Layer 3 of a small transformer language model trained on English Wikipedia (10 layers, counted from 0, width 96).
Take only the direct path to the model's output, skipping the later layers: a vector added to the residual stream pushes a token's score in proportion to its dot product with that token's output vector.

Output vectors of the tokens that the questions are about. A number n stands for (n - 128) times 0.026.
"|---": 167, 85, 53, 196, 70, 169, 44, 167, 126, 150, 79, 124, 191, 198, 186, 188, 159, 129, 145, 76, 171, 64, 90, 188, 184, 216, 71, 97, 58, 76, 62, 116, 140, 170, 72, 212, 169, 183, 117, 98, 177, 88, 180, 186, 103, 167, 180, 168, 68, 105, 71, 70, 79, 102, 167, 166, 139, 7, 70, 203, 119, 88, 70, 36, 186, 108, 50, 82, 177, 60, 78, 47, 205, 196, 38, 182, 56, 188, 106, 196, 218, 172, 123, 91, 82, 185, 85, 208, 172, 89, 161, 103, 165, 124, 96, 197
"ms": 140, 139, 95, 160, 105, 139, 88, 142, 130, 100, 120, 118, 135, 163, 151, 135, 128, 148, 159, 126, 140, 137, 116, 122, 115, 125, 96, 110, 101, 130, 119, 118, 148, 115, 130, 144, 114, 118, 143, 115, 118, 135, 139, 142, 120, 137, 135, 143, 115, 124, 109, 136, 136, 127, 121, 148, 120, 117, 112, 122, 121, 119, 137, 118, 114, 125, 139, 114, 124, 112, 135, 116, 155, 139, 129, 129, 114, 132, 111, 150, 127, 120, 136, 152, 120, 135, 124, 147, 129, 115, 142, 120, 121, 144, 144, 145
"erson": 140, 125, 127, 147, 93, 140, 118, 147, 116, 145, 112, 137, 135, 141, 131, 148, 111, 129, 168, 124, 129, 127, 124, 136, 126, 158, 112, 132, 104, 119, 109, 118, 147, 153, 139, 142, 139, 124, 130, 91, 152, 127, 131, 126, 129, 116, 166, 139, 90, 119, 122, 131, 105, 147, 124, 139, 128, 113, 124, 127, 133, 111, 124, 118, 146, 127, 94, 139, 117, 125, 106, 126, 135, 123, 114, 124, 107, 114, 141, 148, 121, 148, 148, 110, 104, 122, 151, 156, 118, 129, 122, 137, 130, 128, 131, 109
" chart": 139, 131, 125, 172, 126, 121, 106, 133, 124, 137, 125, 145, 128, 153, 146, 139, 125, 149, 134, 115, 139, 120, 118, 133, 123, 164, 125, 123, 123, 129, 89, 120, 145, 131, 138, 143, 104, 145, 131, 101, 145, 100, 126, 152, 111, 122, 161, 117, 140, 126, 128, 139, 99, 129, 152, 136, 122, 81, 145, 145, 130, 130, 121, 120, 144, 123, 85, 139, 137, 109, 125, 92, 126, 131, 116, 154, 94, 136, 127, 141, 135, 154, 122, 131, 106, 133, 87, 140, 125, 115, 141, 139, 112, 132, 102, 144
"°N": 144, 110, 119, 135, 125, 141, 124, 139, 119, 139, 111, 107, 130, 133, 140, 139, 127, 132, 119, 132, 133, 131, 118, 142, 145, 134, 119, 129, 129, 133, 131, 144, 133, 116, 108, 147, 125, 131, 136, 127, 154, 146, 120, 121, 129, 114, 156, 139, 129, 108, 120, 109, 121, 132, 129, 141, 142, 122, 124, 123, 123, 132, 112, 103, 118, 121, 105, 122, 134, 109, 105, 95, 142, 126, 127, 154, 113, 129, 132, 155, 119, 126, 130, 132, 135, 139, 116, 123, 142, 110, 134, 127, 128, 148, 143, 119
"m.": 155, 127, 89, 150, 110, 177, 102, 132, 147, 131, 101, 110, 149, 145, 106, 125, 138, 134, 147, 131, 164, 146, 134, 133, 112, 128, 104, 108, 91, 124, 119, 101, 152, 123, 133, 135, 136, 135, 145, 128, 125, 130, 137, 144, 140, 148, 136, 119, 126, 133, 101, 104, 132, 128, 112, 158, 113, 103, 142, 142, 110, 132, 134, 124, 113, 126, 113, 101, 133, 148, 127, 99, 150, 138, 107, 130, 121, 140, 131, 140, 111, 127, 143, 131, 114, 145, 110, 146, 121, 128, 135, 114, 116, 130, 139, 129
"|---|---": 167, 85, 55, 195, 71, 169, 46, 167, 125, 150, 79, 125, 191, 199, 186, 188, 157, 129, 145, 76, 171, 63, 90, 189, 185, 216, 71, 96, 58, 75, 61, 116, 140, 170, 70, 212, 167, 182, 118, 98, 177, 88, 178, 186, 103, 167, 180, 169, 68, 105, 71, 70, 81, 101, 167, 166, 137, 7, 70, 202, 120, 88, 70, 36, 188, 107, 50, 81, 176, 60, 78, 47, 205, 196, 38, 183, 58, 189, 106, 198, 216, 171, 123, 93, 82, 185, 85, 207, 172, 91, 160, 103, 164, 124, 96, 197
" Film": 127, 137, 129, 151, 129, 136, 140, 118, 137, 147, 127, 113, 123, 125, 141, 140, 133, 118, 145, 118, 136, 128, 128, 131, 159, 164, 120, 127, 98, 102, 120, 136, 138, 133, 117, 138, 117, 145, 124, 121, 136, 119, 148, 126, 105, 137, 152, 130, 129, 124, 117, 135, 121, 123, 118, 128, 125, 122, 110, 129, 122, 132, 127, 121, 131, 126, 89, 114, 164, 122, 122, 108, 128, 121, 132, 144, 99, 149, 120, 134, 134, 121, 134, 124, 121, 134, 95, 147, 127, 125, 142, 116, 117, 124, 127, 147
" rock": 138, 125, 126, 136, 117, 117, 124, 131, 132, 136, 134, 106, 133, 145, 134, 143, 129, 132, 130, 117, 140, 139, 116, 137, 136, 144, 109, 119, 115, 124, 111, 143, 147, 135, 125, 138, 133, 155, 134, 138, 140, 114, 134, 148, 131, 127, 131, 110, 108, 123, 130, 133, 115, 117, 128, 124, 126, 89, 133, 136, 137, 133, 139, 115, 128, 126, 116, 113, 146, 129, 127, 103, 132, 135, 126, 147, 123, 122, 116, 135, 126, 156, 114, 128, 103, 150, 124, 124, 130, 131, 135, 121, 119, 142, 118, 101
" million": 156, 120, 114, 151, 119, 124, 125, 127, 136, 129, 125, 129, 123, 153, 141, 133, 151, 147, 124, 118, 155, 125, 120, 137, 127, 146, 130, 134, 108, 142, 116, 129, 133, 142, 110, 127, 125, 126, 121, 112, 141, 105, 137, 138, 121, 157, 147, 119, 114, 112, 104, 114, 121, 110, 119, 147, 139, 93, 125, 125, 128, 130, 120, 116, 136, 121, 119, 105, 141, 116, 144, 106, 167, 128, 128, 137, 100, 132, 114, 136, 143, 130, 132, 129, 102, 142, 125, 118, 141, 115, 132, 142, 122, 140, 120, 134
"son,": 118, 140, 103, 157, 112, 149, 124, 147, 116, 132, 128, 140, 151, 141, 139, 133, 129, 144, 148, 141, 123, 134, 118, 136, 102, 139, 122, 130, 106, 127, 116, 140, 126, 120, 109, 151, 145, 140, 128, 106, 132, 142, 128, 131, 113, 120, 125, 126, 93, 137, 113, 102, 116, 137, 126, 131, 105, 101, 115, 136, 135, 99, 139, 124, 143, 128, 125, 138, 119, 132, 110, 100, 144, 154, 109, 128, 80, 145, 108, 138, 134, 159, 144, 112, 111, 125, 134, 156, 129, 119, 159, 109, 153, 149, 133, 128
"view": 133, 132, 133, 182, 143, 154, 117, 131, 141, 117, 111, 116, 151, 144, 158, 138, 134, 153, 136, 83, 126, 118, 126, 148, 121, 157, 110, 130, 98, 90, 96, 114, 148, 132, 106, 153, 122, 122, 122, 112, 121, 78, 106, 127, 123, 128, 146, 134, 132, 122, 117, 134, 98, 124, 113, 141, 121, 101, 122, 108, 123, 149, 135, 121, 132, 124, 116, 141, 136, 135, 127, 134, 141, 159, 143, 147, 118, 151, 137, 148, 145, 138, 131, 130, 101, 136, 111, 117, 134, 133, 129, 110, 115, 132, 119, 139
"estival": 142, 123, 128, 144, 115, 140, 118, 128, 147, 145, 106, 120, 146, 152, 145, 139, 130, 129, 148, 105, 153, 111, 146, 124, 135, 139, 142, 111, 98, 106, 124, 112, 136, 129, 124, 144, 128, 152, 112, 119, 153, 123, 133, 130, 109, 132, 145, 130, 131, 127, 119, 128, 113, 132, 109, 143, 130, 129, 138, 141, 135, 122, 106, 96, 115, 121, 114, 143, 146, 126, 116, 117, 137, 143, 118, 126, 102, 149, 85, 132, 124, 149, 127, 121, 102, 141, 78, 170, 135, 128, 133, 110, 113, 137, 122, 155

Output weights of attention head 1. The head adds the sum of these rows, row i times number i of z. A number n stands for (n - 128) times 0.0075.
o0: 122, 116, 152, 89, 125, 110, 117, 164, 89, 77, 130, 83, 152, 168, 88, 104, 140, 142, 104, 97, 121, 173, 94, 120, 124, 121, 138, 119, 101, 130, 103, 138, 137, 163, 97, 160, 131, 95, 190, 89, 105, 109, 102, 155, 150, 156, 89, 131, 133, 87, 125, 145, 86, 142, 172, 133, 136, 144, 126, 130, 113, 171, 158, 100, 102, 179, 125, 99, 181, 77, 111, 77, 131, 177, 108, 159, 123, 125, 83, 125, 133, 194, 133, 161, 96, 165, 170, 120, 146, 95, 144, 139, 188, 157, 126, 127
o1: 125, 144, 118, 157, 122, 131, 178, 116, 113, 117, 144, 161, 155, 85, 121, 112, 84, 80, 115, 131, 139, 107, 94, 143, 117, 138, 116, 116, 142, 188, 126, 143, 144, 137, 104, 131, 132, 176, 136, 129, 124, 91, 131, 162, 97, 140, 149, 124, 126, 79, 110, 139, 138, 122, 133, 124, 140, 141, 139, 122, 172, 137, 141, 135, 175, 121, 94, 178, 128, 107, 80, 108, 90, 146, 123, 85, 129, 131, 94, 119, 155, 115, 143, 79, 175, 110, 102, 145, 127, 157, 158, 108, 130, 126, 146, 133
o2: 144, 98, 105, 121, 119, 130, 123, 139, 145, 120, 156, 126, 149, 151, 150, 131, 91, 149, 144, 115, 112, 117, 122, 174, 148, 127, 150, 158, 157, 103, 136, 152, 131, 130, 162, 137, 85, 126, 154, 150, 165, 140, 107, 111, 106, 127, 116, 108, 119, 82, 139, 101, 91, 125, 130, 144, 144, 127, 110, 169, 73, 108, 147, 153, 77, 95, 113, 187, 95, 157, 128, 116, 165, 70, 68, 164, 185, 98, 116, 132, 138, 139, 92, 116, 163, 181, 91, 183, 64, 142, 131, 150, 127, 47, 128, 150
o3: 92, 161, 102, 146, 164, 145, 120, 113, 147, 160, 139, 131, 99, 204, 126, 155, 153, 132, 103, 123, 116, 141, 102, 119, 80, 74, 158, 103, 124, 173, 128, 63, 117, 71, 117, 77, 104, 81, 186, 132, 150, 154, 122, 127, 126, 143, 92, 115, 68, 140, 149, 121, 122, 84, 191, 190, 138, 157, 145, 134, 80, 162, 164, 146, 105, 153, 103, 66, 120, 120, 108, 125, 78, 137, 88, 108, 117, 115, 179, 132, 148, 131, 121, 127, 147, 226, 109, 77, 163, 126, 172, 109, 177, 157, 115, 129
o4: 179, 67, 135, 164, 109, 107, 125, 87, 153, 150, 113, 118, 120, 181, 95, 135, 123, 134, 132, 132, 164, 149, 101, 113, 161, 148, 139, 119, 101, 109, 171, 92, 141, 141, 143, 127, 86, 124, 135, 146, 202, 116, 146, 176, 126, 131, 125, 108, 93, 192, 100, 119, 111, 117, 106, 121, 96, 130, 128, 81, 115, 124, 120, 143, 185, 80, 100, 130, 110, 127, 87, 120, 144, 173, 113, 179, 129, 94, 92, 168, 133, 138, 160, 112, 131, 147, 81, 117, 105, 157, 152, 82, 127, 194, 128, 96
o5: 107, 85, 142, 73, 126, 143, 154, 121, 182, 175, 136, 146, 126, 89, 167, 86, 88, 119, 185, 146, 55, 124, 168, 86, 147, 126, 141, 118, 92, 139, 123, 133, 102, 125, 115, 138, 156, 129, 149, 122, 123, 160, 114, 134, 153, 120, 144, 129, 152, 172, 139, 119, 138, 194, 167, 121, 132, 121, 87, 106, 75, 96, 147, 192, 165, 130, 146, 153, 113, 138, 156, 130, 137, 101, 83, 122, 161, 109, 101, 78, 161, 101, 117, 126, 97, 92, 96, 199, 115, 87, 138, 94, 160, 83, 140, 139
o6: 151, 145, 117, 130, 145, 92, 126, 104, 133, 155, 145, 123, 135, 150, 118, 149, 149, 132, 161, 144, 147, 95, 106, 166, 148, 141, 153, 145, 121, 104, 94, 147, 127, 112, 116, 128, 128, 143, 83, 95, 123, 120, 161, 131, 90, 123, 115, 151, 100, 146, 115, 96, 91, 103, 139, 113, 101, 140, 144, 90, 141, 133, 110, 176, 135, 103, 174, 137, 101, 160, 88, 143, 140, 114, 106, 99, 139, 161, 149, 158, 155, 111, 131, 78, 137, 129, 116, 133, 109, 146, 142, 97, 143, 144, 128, 121
o7: 114, 192, 95, 188, 139, 56, 70, 114, 117, 165, 105, 153, 89, 136, 158, 138, 94, 172, 147, 117, 169, 61, 162, 141, 102, 127, 112, 90, 129, 127, 155, 111, 84, 106, 102, 126, 90, 111, 129, 160, 168, 144, 168, 135, 160, 118, 134, 102, 107, 139, 104, 146, 90, 117, 91, 97, 95, 131, 72, 140, 141, 119, 135, 161, 133, 172, 104, 186, 83, 166, 142, 157, 124, 150, 142, 121, 117, 136, 134, 93, 133, 189, 149, 125, 168, 112, 82, 152, 147, 119, 184, 156, 37, 100, 163, 149
o8: 148, 126, 128, 132, 182, 188, 96, 114, 123, 130, 132, 137, 194, 154, 122, 165, 81, 130, 132, 96, 115, 120, 166, 111, 136, 137, 151, 132, 126, 154, 116, 110, 101, 142, 97, 120, 142, 120, 118, 163, 87, 135, 151, 153, 117, 124, 121, 102, 94, 207, 85, 115, 155, 101, 164, 149, 74, 115, 140, 103, 130, 116, 77, 148, 87, 131, 106, 93, 127, 118, 113, 152, 109, 180, 172, 143, 134, 116, 127, 142, 132, 88, 120, 100, 144, 139, 167, 102, 148, 146, 133, 115, 112, 121, 95, 129
o9: 146, 152, 112, 136, 120, 92, 127, 169, 178, 140, 132, 155, 103, 78, 129, 167, 148, 135, 105, 151, 104, 64, 137, 121, 123, 146, 125, 165, 138, 148, 104, 121, 105, 70, 112, 136, 173, 147, 122, 102, 93, 143, 155, 94, 106, 155, 157, 143, 79, 96, 160, 153, 150, 136, 108, 105, 118, 124, 147, 178, 111, 138, 132, 87, 145, 129, 146, 109, 129, 142, 211, 140, 165, 127, 95, 72, 118, 139, 157, 107, 118, 94, 124, 123, 119, 113, 157, 138, 73, 129, 123, 121, 109, 133, 132, 144
o10: 131, 110, 77, 114, 146, 130, 150, 127, 141, 118, 152, 142, 139, 167, 91, 84, 126, 167, 136, 132, 86, 122, 85, 121, 140, 103, 120, 138, 129, 147, 93, 140, 153, 149, 109, 103, 80, 143, 168, 120, 135, 145, 142, 134, 147, 118, 111, 159, 112, 154, 144, 74, 99, 112, 160, 97, 175, 139, 135, 76, 78, 145, 122, 127, 136, 113, 156, 173, 102, 138, 90, 149, 131, 106, 129, 116, 119, 117, 125, 179, 157, 122, 161, 112, 116, 191, 125, 149, 89, 162, 119, 132, 145, 146, 109, 100
o11: 154, 119, 186, 8, 108, 166, 127, 128, 184, 92, 127, 148, 123, 118, 129, 98, 116, 105, 125, 118, 126, 143, 169, 151, 104, 106, 121, 180, 145, 138, 137, 121, 121, 94, 130, 130, 166, 138, 85, 162, 88, 180, 137, 145, 123, 99, 146, 143, 121, 185, 144, 111, 160, 119, 125, 123, 90, 160, 126, 63, 127, 91, 97, 109, 153, 132, 157, 125, 154, 114, 92, 155, 111, 136, 123, 126, 163, 136, 116, 127, 149, 125, 147, 105, 132, 109, 103, 96, 156, 79, 118, 103, 156, 141, 142, 143
o12: 143, 137, 146, 112, 129, 96, 135, 91, 99, 106, 121, 99, 158, 83, 183, 94, 132, 67, 136, 101, 176, 117, 106, 116, 127, 163, 122, 143, 145, 116, 148, 140, 155, 152, 111, 134, 151, 168, 89, 96, 95, 135, 114, 131, 135, 113, 169, 90, 138, 68, 137, 142, 143, 139, 155, 117, 162, 120, 102, 141, 137, 68, 149, 123, 112, 112, 170, 178, 137, 149, 121, 147, 118, 137, 140, 90, 144, 133, 173, 111, 118, 139, 113, 111, 162, 112, 110, 170, 109, 166, 116, 103, 120, 120, 140, 134
o13: 109, 135, 177, 107, 114, 137, 161, 98, 117, 110, 112, 90, 147, 73, 128, 171, 100, 109, 170, 93, 105, 170, 184, 119, 107, 151, 103, 189, 104, 99, 172, 153, 98, 77, 85, 166, 200, 95, 116, 78, 128, 147, 106, 83, 129, 158, 120, 90, 130, 166, 131, 138, 159, 111, 82, 126, 103, 196, 91, 120, 144, 186, 111, 138, 101, 213, 145, 92, 126, 126, 131, 159, 131, 152, 128, 118, 114, 152, 163, 114, 95, 69, 132, 148, 81, 103, 128, 129, 153, 99, 132, 143, 151, 160, 144, 140
o14: 159, 119, 192, 94, 61, 90, 102, 105, 127, 120, 139, 123, 178, 173, 112, 146, 154, 122, 147, 150, 94, 126, 111, 88, 120, 92, 150, 143, 115, 90, 129, 121, 112, 107, 100, 153, 133, 145, 66, 116, 144, 86, 169, 91, 135, 193, 170, 142, 124, 155, 105, 115, 142, 104, 127, 132, 91, 148, 148, 94, 168, 178, 121, 150, 152, 137, 185, 158, 105, 125, 75, 169, 149, 182, 149, 110, 129, 135, 175, 132, 150, 121, 152, 150, 94, 89, 157, 125, 122, 91, 134, 99, 75, 106, 92, 115
o15: 125, 155, 131, 169, 136, 127, 92, 136, 117, 109, 124, 168, 112, 95, 87, 139, 129, 134, 60, 92, 134, 156, 132, 122, 114, 142, 139, 146, 184, 118, 125, 115, 102, 168, 137, 130, 115, 76, 102, 135, 140, 78, 105, 131, 125, 154, 139, 168, 125, 105, 144, 124, 129, 81, 94, 163, 132, 112, 140, 90, 183, 101, 111, 101, 156, 128, 179, 121, 97, 124, 147, 123, 151, 107, 176, 111, 75, 137, 152, 145, 107, 104, 155, 148, 175, 129, 195, 64, 106, 217, 109, 135, 108, 126, 142, 135
o16: 54, 196, 90, 115, 186, 135, 85, 90, 131, 113, 98, 113, 178, 192, 79, 159, 112, 159, 127, 136, 132, 155, 113, 124, 157, 132, 82, 180, 145, 136, 121, 142, 116, 72, 187, 77, 174, 132, 83, 155, 108, 69, 167, 131, 143, 114, 103, 189, 146, 87, 93, 120, 135, 99, 144, 124, 128, 152, 103, 88, 158, 147, 106, 104, 109, 93, 115, 78, 102, 182, 118, 209, 103, 128, 131, 114, 114, 152, 176, 162, 132, 81, 128, 98, 160, 132, 159, 116, 116, 140, 141, 211, 135, 114, 97, 123
o17: 94, 169, 45, 173, 150, 117, 109, 156, 157, 154, 152, 141, 103, 91, 119, 162, 137, 105, 115, 140, 92, 89, 139, 99, 109, 121, 132, 131, 149, 139, 156, 117, 102, 110, 138, 124, 139, 117, 118, 136, 134, 99, 156, 132, 134, 142, 166, 117, 129, 160, 101, 133, 151, 151, 70, 141, 88, 80, 135, 153, 171, 134, 124, 123, 159, 126, 114, 137, 94, 165, 157, 159, 117, 147, 139, 130, 133, 136, 146, 142, 94, 90, 153, 150, 117, 122, 148, 105, 133, 168, 101, 134, 68, 116, 84, 137
o18: 89, 138, 117, 62, 133, 44, 117, 74, 121, 162, 142, 143, 142, 136, 113, 98, 110, 104, 169, 84, 143, 102, 94, 56, 168, 85, 158, 100, 139, 107, 69, 146, 117, 156, 155, 152, 168, 149, 147, 89, 136, 111, 169, 129, 136, 172, 148, 142, 143, 114, 115, 125, 125, 130, 159, 142, 76, 121, 84, 137, 94, 153, 150, 117, 130, 166, 166, 145, 124, 125, 139, 138, 114, 155, 114, 138, 145, 145, 140, 141, 134, 147, 109, 153, 135, 150, 115, 147, 131, 117, 131, 167, 130, 83, 127, 157
o19: 95, 159, 122, 107, 143, 165, 80, 127, 115, 112, 143, 173, 154, 115, 109, 152, 96, 133, 131, 164, 138, 92, 140, 110, 119, 148, 137, 118, 140, 131, 104, 92, 152, 150, 114, 120, 152, 127, 176, 171, 102, 109, 117, 127, 169, 143, 142, 97, 98, 123, 134, 104, 149, 126, 128, 129, 124, 144, 96, 173, 189, 123, 58, 109, 110, 102, 148, 149, 140, 130, 109, 141, 69, 116, 73, 115, 118, 84, 182, 134, 110, 163, 103, 107, 123, 118, 115, 166, 149, 113, 139, 138, 111, 155, 162, 152
o20: 138, 101, 133, 64, 146, 121, 94, 139, 117, 100, 128, 175, 148, 163, 109, 105, 153, 120, 127, 178, 125, 129, 128, 92, 149, 123, 141, 171, 132, 130, 137, 64, 160, 115, 118, 82, 117, 144, 143, 199, 117, 114, 137, 152, 161, 87, 114, 107, 125, 121, 119, 102, 109, 92, 216, 126, 160, 124, 110, 106, 120, 117, 107, 120, 159, 136, 196, 97, 125, 147, 94, 94, 126, 120, 65, 136, 133, 118, 197, 128, 138, 114, 120, 134, 145, 166, 87, 172, 114, 91, 158, 170, 156, 103, 114, 120
o21: 81, 125, 121, 149, 174, 91, 119, 139, 158, 103, 95, 111, 119, 86, 118, 122, 161, 56, 133, 113, 192, 107, 109, 128, 124, 141, 115, 102, 141, 156, 111, 89, 108, 121, 106, 123, 175, 205, 173, 92, 117, 107, 138, 91, 129, 118, 117, 126, 123, 112, 148, 131, 106, 132, 137, 119, 137, 142, 186, 147, 143, 120, 170, 156, 140, 139, 145, 138, 164, 162, 141, 92, 104, 140, 142, 96, 142, 140, 134, 113, 94, 112, 112, 117, 105, 222, 83, 120, 95, 214, 71, 145, 151, 148, 171, 53
o22: 121, 142, 123, 158, 123, 87, 145, 156, 121, 136, 104, 158, 83, 114, 126, 97, 164, 117, 145, 165, 71, 145, 82, 101, 154, 140, 119, 75, 104, 131, 126, 159, 153, 130, 147, 80, 47, 93, 116, 145, 94, 115, 156, 192, 111, 65, 149, 131, 159, 92, 121, 143, 163, 136, 168, 160, 149, 121, 91, 124, 108, 182, 107, 113, 182, 173, 104, 130, 153, 113, 135, 77, 153, 113, 198, 162, 123, 91, 100, 162, 137, 115, 155, 145, 163, 86, 159, 108, 128, 149, 100, 175, 127, 112, 100, 104
o23: 127, 128, 174, 103, 187, 89, 111, 177, 114, 121, 111, 167, 113, 133, 84, 102, 125, 121, 123, 118, 146, 165, 125, 103, 159, 99, 169, 90, 164, 144, 105, 98, 129, 140, 125, 108, 104, 102, 108, 135, 140, 109, 146, 138, 154, 97, 121, 148, 144, 87, 85, 117, 103, 117, 178, 180, 155, 79, 104, 93, 120, 145, 132, 127, 135, 85, 152, 136, 140, 147, 135, 130, 152, 145, 136, 171, 113, 122, 149, 136, 112, 127, 108, 181, 111, 134, 143, 100, 103, 155, 144, 138, 168, 79, 128, 115
o24: 168, 134, 130, 150, 105, 146, 140, 96, 116, 133, 108, 146, 113, 108, 119, 173, 113, 127, 101, 105, 135, 96, 132, 156, 146, 140, 114, 152, 141, 155, 156, 131, 107, 106, 123, 117, 122, 110, 110, 148, 90, 150, 182, 101, 94, 143, 130, 143, 141, 145, 91, 142, 109, 87, 83, 140, 90, 126, 139, 99, 156, 112, 113, 172, 117, 132, 104, 160, 140, 144, 57, 176, 110, 142, 149, 139, 152, 161, 161, 112, 133, 100, 141, 88, 115, 120, 148, 107, 118, 142, 154, 127, 84, 165, 164, 115
o25: 145, 108, 170, 164, 151, 146, 173, 151, 118, 80, 156, 101, 90, 124, 135, 73, 167, 132, 164, 70, 165, 133, 131, 223, 95, 100, 133, 124, 100, 138, 135, 149, 122, 95, 140, 119, 115, 99, 190, 81, 134, 159, 78, 142, 113, 128, 82, 233, 122, 139, 129, 129, 55, 177, 132, 86, 165, 157, 115, 122, 55, 119, 139, 158, 73, 169, 74, 122, 203, 110, 81, 137, 147, 85, 116, 102, 150, 160, 67, 129, 195, 114, 135, 39, 125, 138, 98, 162, 136, 114, 138, 158, 145, 101, 116, 176
o26: 141, 142, 144, 166, 121, 94, 118, 166, 123, 117, 78, 144, 130, 89, 73, 145, 152, 117, 109, 90, 166, 127, 117, 163, 148, 122, 132, 120, 114, 119, 117, 97, 81, 66, 118, 98, 129, 141, 133, 105, 136, 120, 142, 107, 98, 189, 83, 155, 97, 115, 147, 137, 135, 114, 110, 184, 110, 136, 119, 152, 138, 172, 154, 130, 141, 130, 141, 102, 161, 74, 147, 130, 110, 144, 113, 61, 149, 161, 164, 139, 161, 142, 138, 130, 108, 135, 150, 109, 158, 130, 131, 98, 173, 118, 129, 162
o27: 64, 134, 89, 128, 138, 147, 116, 125, 161, 174, 103, 128, 141, 93, 140, 101, 85, 150, 94, 131, 95, 118, 129, 137, 104, 150, 107, 162, 174, 131, 136, 159, 161, 85, 120, 144, 181, 80, 98, 141, 124, 135, 124, 113, 157, 161, 127, 117, 152, 113, 135, 124, 186, 148, 128, 98, 127, 112, 123, 161, 94, 115, 164, 93, 129, 137, 60, 160, 128, 120, 164, 124, 68, 151, 124, 116, 105, 117, 129, 146, 69, 158, 132, 135, 160, 148, 151, 121, 121, 131, 148, 143, 146, 134, 93, 131
o28: 50, 142, 121, 83, 149, 64, 133, 127, 134, 140, 145, 158, 143, 120, 109, 127, 135, 101, 143, 82, 149, 92, 129, 109, 126, 98, 92, 123, 83, 172, 107, 144, 125, 115, 91, 170, 115, 158, 160, 105, 79, 151, 164, 147, 132, 93, 175, 88, 124, 157, 146, 90, 107, 159, 137, 176, 105, 174, 76, 96, 124, 121, 111, 116, 182, 152, 140, 190, 111, 88, 157, 98, 78, 154, 106, 159, 162, 128, 120, 121, 151, 142, 111, 117, 119, 154, 123, 167, 186, 127, 130, 107, 131, 149, 165, 139
o29: 114, 123, 128, 182, 137, 119, 101, 140, 101, 90, 126, 97, 138, 120, 103, 154, 124, 101, 132, 97, 178, 118, 124, 176, 122, 97, 115, 111, 147, 109, 160, 114, 162, 170, 135, 159, 103, 142, 155, 94, 166, 116, 109, 132, 114, 144, 133, 168, 137, 140, 166, 122, 97, 119, 126, 197, 157, 130, 144, 134, 144, 136, 80, 143, 102, 68, 166, 131, 60, 127, 80, 124, 168, 104, 135, 140, 129, 115, 122, 148, 124, 144, 156, 122, 147, 152, 152, 126, 91, 144, 54, 107, 107, 111, 140, 127
o30: 148, 107, 130, 97, 110, 171, 112, 115, 86, 91, 132, 97, 106, 140, 123, 121, 126, 128, 137, 143, 125, 162, 154, 115, 132, 105, 106, 171, 90, 100, 147, 134, 116, 178, 97, 132, 184, 146, 125, 133, 187, 123, 94, 149, 143, 127, 115, 85, 132, 150, 129, 112, 153, 199, 113, 93, 149, 126, 123, 117, 148, 78, 111, 145, 108, 130, 168, 177, 103, 112, 127, 127, 67, 163, 95, 131, 126, 122, 131, 123, 119, 185, 154, 136, 132, 151, 114, 149, 135, 97, 145, 121, 110, 134, 111, 111
o31: 92, 144, 100, 156, 149, 126, 75, 105, 108, 146, 128, 104, 145, 103, 137, 119, 52, 136, 106, 117, 110, 148, 150, 99, 134, 126, 126, 168, 123, 107, 100, 142, 149, 192, 137, 158, 141, 67, 125, 111, 129, 166, 72, 133, 160, 165, 117, 141, 153, 171, 100, 161, 126, 116, 110, 155, 90, 122, 146, 111, 73, 99, 113, 76, 151, 119, 109, 162, 97, 167, 171, 142, 129, 137, 143, 182, 105, 119, 94, 165, 103, 171, 155, 139, 117, 134, 138, 135, 158, 92, 126, 157, 135, 188, 123, 72

Each question shows a token from some text and the vector z that the head gathered there. A number n stands for (n - 128) times 0.053.

" it": 146, 67, 102, 115, 188, 84, 128, 155, 122, 98, 162, 99, 64, 129, 109, 85, 88, 117, 27, 127, 105, 105, 182, 94, 129, 136, 55, 110, 85, 97, 131, 143
Which of these tokens does it push up most? "°N"

" repl": 129, 78, 102, 103, 193, 72, 133, 156, 137, 92, 164, 100, 87, 133, 120, 102, 106, 124, 37, 138, 88, 121, 147, 96, 149, 127, 64, 109, 93, 127, 139, 144
Which of these tokens does it push up most? "view"

"ment": 132, 81, 104, 102, 193, 70, 132, 151, 139, 88, 165, 97, 87, 132, 118, 103, 105, 122, 39, 138, 86, 123, 145, 99, 146, 128, 65, 109, 92, 130, 139, 145
Which of these tokens does it push up most? "view"

"ict": 133, 75, 98, 88, 174, 95, 122, 176, 111, 123, 133, 91, 76, 145, 97, 72, 107, 132, 22, 117, 75, 107, 182, 69, 144, 160, 59, 120, 76, 81, 138, 149
Which of these tokens does it push up most? " Film"

"ition": 131, 86, 111, 102, 190, 89, 126, 156, 126, 94, 169, 89, 87, 121, 96, 90, 94, 119, 36, 131, 83, 120, 166, 96, 136, 139, 53, 121, 89, 112, 132, 147
Which two tokens does it push up most, strongest first? " chart", "°N"

"it": 157, 78, 104, 119, 188, 88, 120, 152, 120, 96, 160, 96, 66, 134, 104, 77, 82, 113, 38, 128, 92, 114, 174, 90, 129, 145, 62, 118, 82, 95, 138, 152
Which two tokens does it push up most, strongest first? "°N", " chart"

" D": 138, 67, 92, 91, 183, 90, 121, 184, 109, 128, 133, 87, 71, 144, 99, 68, 110, 134, 21, 116, 80, 107, 186, 65, 142, 157, 57, 118, 77, 80, 138, 146
Which of these tokens does it push up most? " Film"

"ically": 140, 65, 101, 112, 201, 91, 130, 169, 112, 113, 155, 93, 64, 130, 106, 68, 95, 120, 27, 122, 105, 105, 189, 80, 135, 148, 52, 105, 83, 87, 127, 132
Which two tokens does it push up most, strongest first? " chart", "°N"

" there": 142, 50, 100, 116, 205, 78, 125, 188, 110, 127, 147, 84, 58, 133, 105, 66, 120, 135, 23, 117, 104, 114, 187, 66, 137, 145, 46, 111, 71, 84, 135, 152
Which of these tokens does it push up most? " chart"

" in": 131, 54, 111, 116, 204, 81, 128, 180, 120, 123, 157, 85, 59, 134, 107, 79, 115, 130, 25, 125, 95, 117, 170, 77, 142, 133, 52, 116, 77, 105, 131, 150
Which of these tokens does it push up most? "m."

"ium": 146, 47, 98, 97, 202, 75, 116, 195, 94, 135, 134, 73, 67, 131, 101, 57, 107, 130, 11, 103, 99, 110, 201, 66, 134, 158, 46, 101, 70, 80, 129, 133
Which of these tokens does it push up most? " chart"

" from": 121, 75, 111, 98, 193, 104, 127, 174, 112, 117, 147, 90, 71, 138, 103, 68, 98, 120, 17, 136, 88, 114, 161, 68, 138, 161, 60, 113, 85, 106, 137, 132
Which of these tokens does it push up most? "estival"